Layer 2 of a small transformer language model trained on English Wikipedia (13 layers, counted from 0, width 64).
Take only the direct path to the model's output, skipping the later layers: a vector added to the residual stream pushes a token's score in proportion to its dot product with that token's output vector.

Output vectors of the tokens that the questions are about. A number n stands for (n - 500) times 0.0051.
"icist": 618 520 336 415 423 442 440 441 716 362 477 845 583 529 293 799 396 429 480 334 600 531 622 483 522 413 348 537 627 214 454 310 528 312 382 342 273 398 646 815 589 505 388 735 403 561 616 742 459 350 545 452 448 436 587 208 637 437 540 480 510 377 403 581
"onald": 527 585 194 852 453 782 372 199 613 598 848 772 302 370 238 433 401 496 262 527 515 613 626 484 532 657 609 565 697 443 390 281 485 447 251 543 403 390 600 526 676 679 455 408 484 454 532 450 605 576 564 377 354 294 527 482 409 488 281 407 475 461 562 589
"de": 554 480 366 317 427 523 574 492 561 311 438 520 568 411 439 336 508 510 474 469 481 540 408 502 387 542 334 431 497 479 497 551 355 409 557 618 552 596 570 614 573 563 377 573 457 344 384 571 648 512 349 462 502 360 435 389 387 515 399 461 464 596 388 450
" –": 439 373 604 476 416 500 400 602 563 600 464 362 450 605 475 500 561 560 576 427 549 433 450 512 407 526 294 461 503 537 413 450 542 551 457 544 417 638 423 425 420 423 605 362 467 597 570 439 491 684 367 547 593 430 434 672 655 440 640 489 530 338 469 551
"anium": 416 557 201 726 392 508 342 543 534 347 504 508 394 359 247 777 337 394 554 513 497 608 482 486 420 437 404 551 461 449 774 456 506 461 300 295 516 423 544 718 507 653 470 730 592 355 590 568 668 237 522 337 436 353 560 568 513 471 540 345 349 616 506 570
"ibly": 373 433 412 657 412 596 456 233 484 500 652 954 671 631 323 677 437 461 235 238 584 703 462 492 420 364 514 608 536 430 839 538 473 380 524 469 289 245 492 491 535 762 585 691 534 350 383 505 520 508 725 530 704 327 655 215 455 568 405 475 533 336 662 519
" time": 497 570 378 680 319 465 617 497 368 590 606 384 490 363 610 407 510 516 494 649 422 524 328 513 364 419 474 408 474 669 528 497 660 493 565 477 403 618 564 438 503 587 486 466 551 478 513 640 414 761 513 549 471 523 615 617 358 509 686 622 347 431 711 648
" ==\n\n": 665 643 425 452 400 660 450 287 531 330 592 554 360 485 565 701 454 545 354 314 718 653 482 491 460 420 392 476 391 665 416 237 327 680 371 534 373 545 294 435 392 534 447 431 700 538 650 613 715 585 523 358 578 216 520 464 593 373 471 335 456 589 488 430
"days": 390 685 475 594 303 540 412 321 351 548 651 578 583 369 258 650 357 513 256 507 448 557 365 485 186 224 555 657 581 598 531 402 260 504 425 374 320 219 556 631 533 679 573 682 476 393 442 620 440 337 570 612 627 137 579 464 394 516 420 487 469 479 567 646
"embourg": 702 680 287 400 449 642 435 492 647 487 505 542 544 466 260 632 283 519 203 353 682 491 464 485 253 242 716 515 764 349 516 550 703 426 518 402 163 399 668 577 624 576 599 671 416 383 424 531 425 433 441 370 489 257 469 270 482 334 324 490 387 613 425 643
"angered": 539 698 271 455 284 756 374 387 592 310 560 525 347 500 438 418 468 481 430 358 606 630 370 481 215 232 927 692 575 393 438 320 555 284 341 436 323 422 549 542 451 732 207 624 466 239 594 718 616 394 414 395 475 421 687 281 388 373 386 434 694 407 611 410
"while": 581 325 471 668 458 742 368 332 352 495 757 474 378 433 560 758 299 465 193 364 688 641 309 497 545 285 500 479 563 378 769 668 406 348 379 361 474 346 780 476 710 688 347 724 643 335 598 606 378 482 646 240 398 134 771 647 516 546 569 569 707 539 589 526
"itor": 428 377 264 527 568 353 462 332 489 536 623 619 527 447 634 746 378 497 583 387 545 500 535 488 523 620 434 475 443 386 782 477 471 375 516 347 393 383 480 538 710 609 454 595 342 445 480 681 579 488 411 580 478 430 425 467 568 500 404 477 453 430 357 795
" or": 428 313 509 378 500 537 603 548 376 591 444 441 518 628 487 385 645 522 638 563 528 440 513 508 545 432 411 333 327 654 549 434 570 640 467 616 470 488 403 494 494 251 584 451 402 586 502 398 535 621 419 535 654 624 530 494 534 541 544 571 552 350 596 367
" ←": 539 574 472 676 470 595 194 417 694 265 459 419 552 481 547 500 138 485 482 212 616 520 337 474 461 214 735 558 354 253 630 564 468 219 315 264 505 622 492 528 405 510 624 591 721 318 674 593 372 169 582 425 517 462 641 579 426 535 322 455 527 684 265 651
" Discipline": 504 582 463 404 431 519 281 613 707 373 668 557 497 542 575 684 325 465 363 348 718 515 490 472 533 358 578 625 521 356 491 296 503 428 430 343 549 634 399 447 555 504 364 549 480 431 529 659 376 591 476 366 413 539 625 344 506 307 456 332 593 703 508 599
" Edited": 545 566 476 454 252 580 243 367 681 322 355 742 531 398 482 612 235 491 478 386 577 533 585 447 475 370 631 556 651 418 500 264 407 236 295 551 421 510 532 567 728 500 433 532 620 416 510 727 629 583 485 612 403 536 570 454 530 363 425 575 646 544 544 517
"0": 491 531 360 337 441 430 536 565 630 630 526 393 460 614 561 332 575 518 491 434 434 563 421 503 566 537 385 590 473 626 427 525 327 665 403 607 573 682 430 599 657 554 515 434 572 441 622 434 625 563 635 355 681 588 509 541 505 554 440 627 356 633 555 568
".:": 660 550 425 540 388 377 266 387 679 581 406 594 232 574 658 726 471 536 676 562 398 526 652 462 267 513 521 690 604 550 781 561 577 353 496 533 447 455 389 533 564 320 415 436 485 436 734 535 468 299 456 512 668 212 487 522 334 582 417 382 435 346 490 741
"ivated": 416 450 299 587 558 705 476 492 536 261 553 824 408 282 395 723 274 547 364 374 682 584 336 483 491 574 626 706 455 633 793 519 568 391 425 358 334 391 847 361 392 510 393 580 629 300 511 617 441 364 469 517 587 351 821 326 448 361 589 226 662 541 518 433
"ounced": 475 509 421 468 614 561 620 366 586 201 629 613 628 500 575 704 225 459 301 328 610 669 558 467 510 367 462 686 486 258 610 565 755 524 425 278 409 616 700 581 661 659 430 744 681 556 504 520 610 285 752 288 395 283 530 209 328 500 168 413 689 442 588 526
"|---|---|\n": 823 620 264 728 300 416 319 474 820 462 305 545 296 399 453 697 642 515 692 334 639 529 608 456 471 256 574 410 826 297 416 252 422 227 442 299 500 473 628 518 500 649 500 511 624 428 661 650 424 436 559 439 688 528 586 583 334 387 412 416 591 584 636 435
"igrated": 548 476 217 589 428 587 245 280 748 443 318 731 576 252 369 778 233 391 322 513 496 771 505 477 431 458 817 653 823 231 599 345 547 143 558 374 289 466 668 592 647 710 365 525 698 654 434 639 684 705 774 543 617 279 437 243 368 683 519 391 580 479 508 604
"iploma": 439 587 201 458 352 488 457 511 616 520 631 728 457 523 566 676 512 411 526 486 680 488 390 493 471 524 614 624 673 212 401 282 444 492 333 283 430 566 639 617 742 717 550 357 750 470 551 697 423 604 534 393 455 512 585 414 382 463 459 270 561 508 516 828
" |": 462 624 619 434 625 274 645 534 510 419 379 465 585 572 633 500 629 549 370 592 417 496 378 497 602 698 511 487 424 599 417 508 524 665 526 568 634 439 410 450 371 376 704 348 607 374 611 315 642 742 288 490 662 617 418 530 605 599 685 603 387 307 428 360
"te": 455 535 411 406 521 414 674 343 502 303 506 547 472 389 521 282 562 501 459 531 443 503 503 508 540 410 486 368 377 479 592 634 569 503 415 479 532 666 454 481 440 385 340 619 425 405 548 506 642 430 386 536 507 347 486 437 502 551 495 382 493 576 364 448
"oine": 500 586 233 469 395 427 408 352 784 301 487 762 589 496 387 481 392 476 286 358 464 614 485 488 361 508 585 364 801 513 529 530 637 323 403 460 157 575 651 593 512 563 479 454 433 244 458 487 535 430 488 221 325 325 597 458 527 523 343 423 437 687 474 735
"loan": 521 710 330 595 324 374 479 182 938 26 676 447 229 500 461 564 407 502 374 638 600 449 454 478 366 515 569 639 515 619 673 381 421 440 515 476 594 517 474 701 638 642 572 624 532 376 496 490 317 685 471 212 552 172 801 298 406 528 388 328 399 515 516 780
" it": 405 500 509 318 490 674 647 633 475 609 507 547 475 497 430 452 568 489 467 506 458 700 282 509 628 292 563 431 494 493 561 375 612 526 431 581 417 614 458 459 445 545 508 441 430 631 477 497 510 486 389 586 500 579 644 659 337 669 551 545 485 585 791 402
" occurred": 504 589 402 487 388 518 635 581 500 349 426 485 584 473 508 765 340 474 354 428 615 718 290 496 532 305 562 530 621 610 625 421 608 580 450 626 307 431 543 696 311 630 432 350 567 657 586 669 568 576 614 484 633 223 614 500 471 532 490 448 573 569 544 600

Each question shows what one neuron of this layer's MLP adds at an activation of 1. A number n stands for (n - 500) times 0.0021.

n31: 537 516 577 378 489 613 405 469 419 557 549 661 426 481 593 437 603 590 474 732 485 489 503 456 568 508 537 519 466 595 369 476 468 602 550 518 555 442 451 574 450 374 336 437 583 596 447 605 669 480 418 465 431 501 490 546 425 431 689 483 505 763 519 499
Which of these tokens does it push up most? " ==\n\n"

n174: 569 606 510 382 564 420 531 692 379 324 521 548 585 519 400 435 530 509 521 558 563 645 323 520 566 469 520 487 447 665 384 530 243 620 473 556 541 617 512 566 491 502 529 676 494 587 412 474 760 495 391 585 508 469 305 469 346 530 574 446 604 692 529 496
Which of these tokens does it push up most? "de"

n13: 465 537 370 619 461 451 574 649 388 461 506 559 436 590 352 662 468 334 470 419 268 501 379 318 468 563 352 483 477 306 399 515 501 464 318 477 461 472 501 694 447 408 590 797 608 537 348 525 545 518 449 586 477 497 433 539 732 539 333 410 484 635 509 560
Which of these tokens does it push up most? "anium"

n95: 434 422 480 550 388 469 498 476 371 526 609 572 497 504 444 697 541 476 352 431 455 585 536 447 426 492 448 616 413 454 547 696 467 581 321 516 460 284 406 558 386 537 512 385 547 549 297 476 546 406 599 326 470 415 590 441 380 508 246 503 537 482 472 381
Which of these tokens does it push up most? "ibly"

n128: 512 610 680 417 514 433 509 550 515 422 477 406 528 561 469 563 557 413 359 567 347 474 599 344 575 478 471 421 419 483 430 406 372 598 435 502 463 327 568 518 358 560 443 261 527 513 451 543 573 492 571 687 464 447 569 501 486 487 597 581 482 537 425 506
Which two tokens does it push up most, strongest first? " |", " occurred"

n35: 555 514 735 522 463 465 363 457 472 338 475 386 593 600 668 563 503 607 313 509 561 527 547 441 433 390 566 420 500 428 475 258 533 580 501 387 488 370 564 265 562 532 552 509 422 450 473 678 526 466 350 495 659 652 503 477 479 369 575 293 590 559 461 564
Which of these tokens does it push up most? " Discipline"

n40: 458 455 391 607 554 462 603 479 408 500 506 549 505 431 506 604 525 522 543 479 514 421 635 467 448 357 505 622 492 670 456 558 576 547 499 528 502 693 290 570 435 508 524 499 574 521 462 525 491 346 607 508 446 484 431 520 525 563 489 400 467 392 583 371
Pushed down most: "while"

n63: 558 494 395 672 514 610 635 525 371 731 724 477 697 503 462 367 605 287 592 488 448 339 488 710 558 520 645 418 588 513 479 549 408 660 545 442 384 444 671 420 331 611 488 519 531 379 490 397 681 389 421 560 465 598 239 459 436 548 397 477 635 580 600 534
Pushed down most: "loan"

n53: 433 594 645 528 322 416 616 718 441 392 519 531 479 347 519 487 455 382 351 415 548 407 385 558 422 447 531 435 483 384 598 348 533 571 323 570 508 365 665 569 333 531 510 501 400 673 476 679 407 717 584 486 584 228 588 576 601 470 402 465 449 604 293 558
Which of these tokens does it push up most? " occurred"

n109: 485 576 413 475 599 570 473 504 520 544 345 540 673 459 460 440 564 723 476 573 470 355 528 398 454 420 394 389 523 514 408 556 441 394 502 551 457 338 513 383 532 452 583 551 594 483 426 430 573 582 511 638 520 515 483 460 608 572 607 519 549 595 471 580
Which of these tokens does it push up most? " |"

n48: 469 409 444 469 589 529 556 629 415 500 410 608 550 408 335 415 300 531 644 512 427 831 459 656 408 413 658 370 433 549 701 306 686 421 540 593 609 504 601 492 527 747 633 670 478 529 284 452 491 426 442 499 520 667 449 557 491 410 550 542 440 459 663 612
Which of these tokens does it push up most? " it"

n66: 613 516 310 344 500 796 600 482 542 504 630 465 526 682 617 319 432 635 713 445 595 700 629 435 421 417 451 582 468 458 695 384 349 512 570 383 492 524 540 293 541 368 292 575 366 411 522 439 561 834 432 434 506 380 491 402 552 499 748 398 521 356 581 616
Pushed down most: " ←"

n112: 452 569 464 453 538 507 521 430 487 541 676 557 450 530 423 461 669 582 410 587 777 607 622 843 550 362 407 425 452 471 497 445 344 617 554 633 529 656 428 402 421 420 432 428 558 462 693 496 563 435 498 562 565 461 352 450 414 477 614 560 421 535 506 395
Which of these tokens does it push up most? " ==\n\n"

n138: 431 500 407 468 405 508 592 332 567 441 507 398 378 617 426 614 456 606 496 511 493 502 517 443 601 458 425 549 463 450 493 571 407 337 589 536 429 492 465 475 407 432 608 487 515 406 438 548 499 372 484 635 516 552 523 452 481 520 390 500 442 421 377 415
Pushed down most: " time"

n108: 466 476 374 575 617 451 320 445 675 560 545 475 534 491 543 454 585 629 505 679 576 293 574 559 591 520 374 329 441 401 261 424 720 552 552 574 590 468 562 388 566 506 405 463 370 559 528 391 400 584 331 488 496 399 401 551 416 436 669 423 503 605 384 513
Which of these tokens does it push up most? " –"

n17: 674 506 681 489 409 362 468 606 437 668 412 510 376 452 332 454 536 493 448 452 443 526 465 478 676 660 476 472 532 410 343 586 504 506 655 516 590 504 515 614 549 519 326 454 520 335 262 523 479 607 503 478 293 304 403 410 348 561 440 481 421 594 328 591
Which of these tokens does it push up most? "de"

n181: 466 521 433 449 538 676 496 376 478 436 576 626 378 421 550 469 452 448 452 468 527 636 363 505 697 520 584 448 576 439 348 587 609 407 570 448 446 610 564 513 486 481 480 364 415 558 550 577 386 496 559 448 572 467 509 461 372 568 498 439 406 341 507 490
Which of these tokens does it push up most? "igrated"

n155: 548 567 387 324 298 437 592 337 419 441 562 526 437 478 597 622 468 503 651 519 530 334 342 481 605 666 341 493 406 576 605 405 494 535 398 422 454 370 532 341 596 477 559 569 627 489 408 610 395 492 442 552 367 517 363 437 441 610 388 558 691 459 480 411
Which two tokens does it push up most, strongest first? "itor", "iploma"

n39: 427 533 505 368 471 599 357 565 550 480 423 587 441 395 405 557 573 596 711 445 507 589 584 623 439 530 419 521 552 164 289 304 593 358 535 397 572 507 636 501 158 232 436 481 412 526 665 620 443 428 493 447 342 416 401 498 469 520 577 452 452 638 392 532
Pushed down most: "ibly"

n158: 458 760 753 350 477 494 436 448 419 495 432 661 566 552 468 588 567 522 490 493 496 470 440 251 495 509 552 407 474 422 553 434 510 500 514 584 687 649 558 615 396 645 540 535 539 548 406 470 441 488 671 588 487 556 565 423 421 526 429 331 324 663 365 506
Pushed down most: "while"

n96: 329 511 456 403 766 476 580 351 399 164 418 331 484 629 545 389 573 662 532 617 416 548 479 454 395 554 526 539 503 793 517 468 353 445 598 312 424 727 622 545 229 602 328 665 720 272 617 411 684 176 520 571 492 489 440 592 541 512 615 524 697 524 467 541
Pushed down most: "onald"

n146: 354 510 456 494 509 781 529 624 575 387 503 510 469 448 461 543 511 574 467 538 487 563 530 384 478 469 536 490 548 626 636 569 430 469 582 459 498 435 550 513 517 502 441 472 571 608 471 394 518 584 544 511 409 481 631 476 459 496 537 371 590 423 531 506
Which of these tokens does it push up most? "ivated"

n2: 379 553 579 421 404 571 474 474 478 541 428 442 578 213 580 542 497 403 580 319 705 605 407 611 580 645 559 551 648 444 533 534 572 482 334 430 494 429 544 475 428 383 561 347 583 434 459 627 669 529 604 360 448 562 395 493 484 529 515 503 431 318 756 593
Which two tokens does it push up most, strongest first? "igrated", "iploma"

n143: 473 576 410 521 513 454 468 500 543 545 352 559 416 671 505 446 410 608 496 491 777 460 425 404 397 590 435 248 460 448 513 364 542 403 486 337 295 491 549 532 505 481 591 692 627 516 496 653 463 461 521 208 453 711 469 497 207 423 495 644 449 401 673 437
Which of these tokens does it push up most? "|---|---|\n"

n65: 675 485 476 558 490 499 551 468 593 415 505 486 442 509 487 526 511 401 490 518 505 389 594 475 546 428 558 508 581 492 604 518 501 305 381 419 521 567 574 474 452 554 431 474 462 671 389 375 500 485 470 524 512 449 463 565 419 437 397 647 514 528 534 507
Which two tokens does it push up most, strongest first? "|---|---|\n", "igrated"

n162: 442 520 703 469 490 570 517 346 639 350 552 550 462 460 454 557 259 440 483 462 614 742 418 657 604 568 499 442 589 314 590 691 611 476 595 517 711 518 575 532 686 646 567 428 447 583 357 636 562 395 496 517 559 514 427 468 549 579 307 489 407 570 546 693
Which two tokens does it push up most, strongest first? "ounced", "igrated"

n179: 354 459 468 414 612 646 441 521 418 556 475 358 476 571 638 503 568 688 422 491 509 451 751 504 433 414 494 555 347 414 455 602 556 391 580 327 502 588 426 609 501 551 402 487 593 685 544 416 635 483 681 522 501 399 592 333 621 472 581 603 533 452 631 539
Pushed down most: "oine"

n105: 479 584 572 569 470 579 468 495 685 520 521 460 418 768 520 542 483 541 555 502 596 618 483 447 519 528 653 515 474 566 476 380 476 460 711 488 585 616 535 464 708 338 584 483 546 586 409 563 570 594 442 475 493 589 403 449 516 406 545 530 547 691 422 491
Which of these tokens does it push up most? " Discipline"

n93: 630 397 487 417 546 383 482 502 499 391 556 441 471 641 567 525 528 492 583 543 438 516 704 511 365 506 653 651 586 409 504 577 426 603 583 593 540 510 473 526 478 630 423 548 588 414 574 402 337 560 592 548 460 517 492 513 371 486 497 551 526 553 548 413
Which of these tokens does it push up most? ".:"

n58: 421 646 528 615 459 637 592 482 555 438 444 455 414 578 389 516 508 418 259 617 430 630 683 274 425 541 639 531 472 458 437 411 529 672 362 410 522 503 591 526 392 589 708 466 375 547 657 570 664 313 424 401 536 507 356 612 447 449 545 618 489 414 455 379
Pushed down most: "itor"

n34: 520 580 451 323 434 493 512 426 491 584 491 496 493 626 509 595 390 449 435 758 503 537 645 667 531 616 454 580 544 585 464 608 454 634 560 585 659 564 497 517 565 325 652 387 463 343 720 582 590 607 394 427 643 522 473 397 539 576 475 678 594 567 674 542
Pushed down most: " ←"

n29: 390 357 685 471 662 530 398 495 654 546 545 514 521 386 434 518 347 448 532 562 616 490 353 492 339 478 465 585 422 511 376 328 483 549 634 300 460 468 620 405 631 626 450 466 274 360 585 590 432 491 591 438 658 485 558 477 550 678 416 550 386 351 551 690
Which of these tokens does it push up most? "days"

n172: 490 580 503 486 397 468 462 480 484 554 579 360 315 469 547 455 390 421 339 498 283 428 573 601 339 569 671 640 457 417 549 446 268 526 661 731 448 458 488 521 439 560 517 312 468 302 611 298 490 350 452 312 553 459 676 534 587 425 365 512 344 557 598 448
Pushed down most: "icist"

n33: 397 398 568 598 578 452 443 452 507 572 418 626 509 622 652 577 584 345 505 623 363 317 506 695 428 581 482 628 382 638 487 476 448 337 537 595 539 421 403 593 537 476 639 509 436 499 488 510 462 397 595 496 492 467 541 508 437 618 364 446 383 631 493 570
Which of these tokens does it push up most? ".:"

n45: 421 297 721 473 574 592 637 553 666 426 495 508 369 385 483 565 353 423 436 605 421 570 367 542 550 433 445 437 371 529 563 629 223 344 476 393 568 478 278 472 586 417 612 230 490 356 454 616 535 463 453 447 586 471 267 446 474 495 482 307 448 586 547 604
Which of these tokens does it push up most? " ←"

n28: 487 623 561 579 323 551 501 569 594 357 411 429 628 606 428 543 338 561 493 570 393 751 508 453 524 603 606 739 706 582 543 548 670 430 549 463 391 491 472 477 433 538 370 427 401 496 619 377 421 320 419 418 471 582 458 438 604 492 494 544 407 379 390 503
Which of these tokens does it push up most? "oine"

n76: 505 457 487 511 446 513 511 515 431 548 230 570 336 265 509 533 556 710 481 499 409 467 350 612 595 528 513 643 566 584 529 717 486 455 534 499 499 547 469 672 679 661 407 462 585 327 498 609 497 579 708 451 566 391 276 655 550 481 421 590 525 660 362 534
Which of these tokens does it push up most? "igrated"

n25: 511 467 504 536 407 605 535 387 525 582 605 500 375 609 706 498 464 318 424 495 455 430 575 451 538 574 546 516 203 331 500 542 667 510 430 444 496 387 740 615 303 637 695 586 303 568 578 472 499 356 814 449 557 559 268 431 323 655 447 498 414 378 457 249
Which two tokens does it push up most, strongest first? "ounced", "ibly"

n36: 524 529 475 575 393 448 443 652 638 498 664 374 413 557 518 469 428 560 621 412 571 461 381 572 629 396 682 32 468 572 404 569 559 373 408 309 568 727 582 548 554 616 459 481 666 636 461 485 534 419 555 428 486 462 669 704 460 495 411 537 606 387 343 400
Which two tokens does it push up most, strongest first? " ←", "|---|---|\n"

n49: 486 578 487 697 488 467 569 320 627 544 493 751 472 518 471 484 559 516 344 635 527 478 562 521 698 537 437 571 536 426 339 477 709 398 487 461 482 501 454 528 436 558 545 362 431 565 570 469 456 623 471 635 426 539 554 550 478 446 430 469 452 463 593 334
Which of these tokens does it push up most? "onald"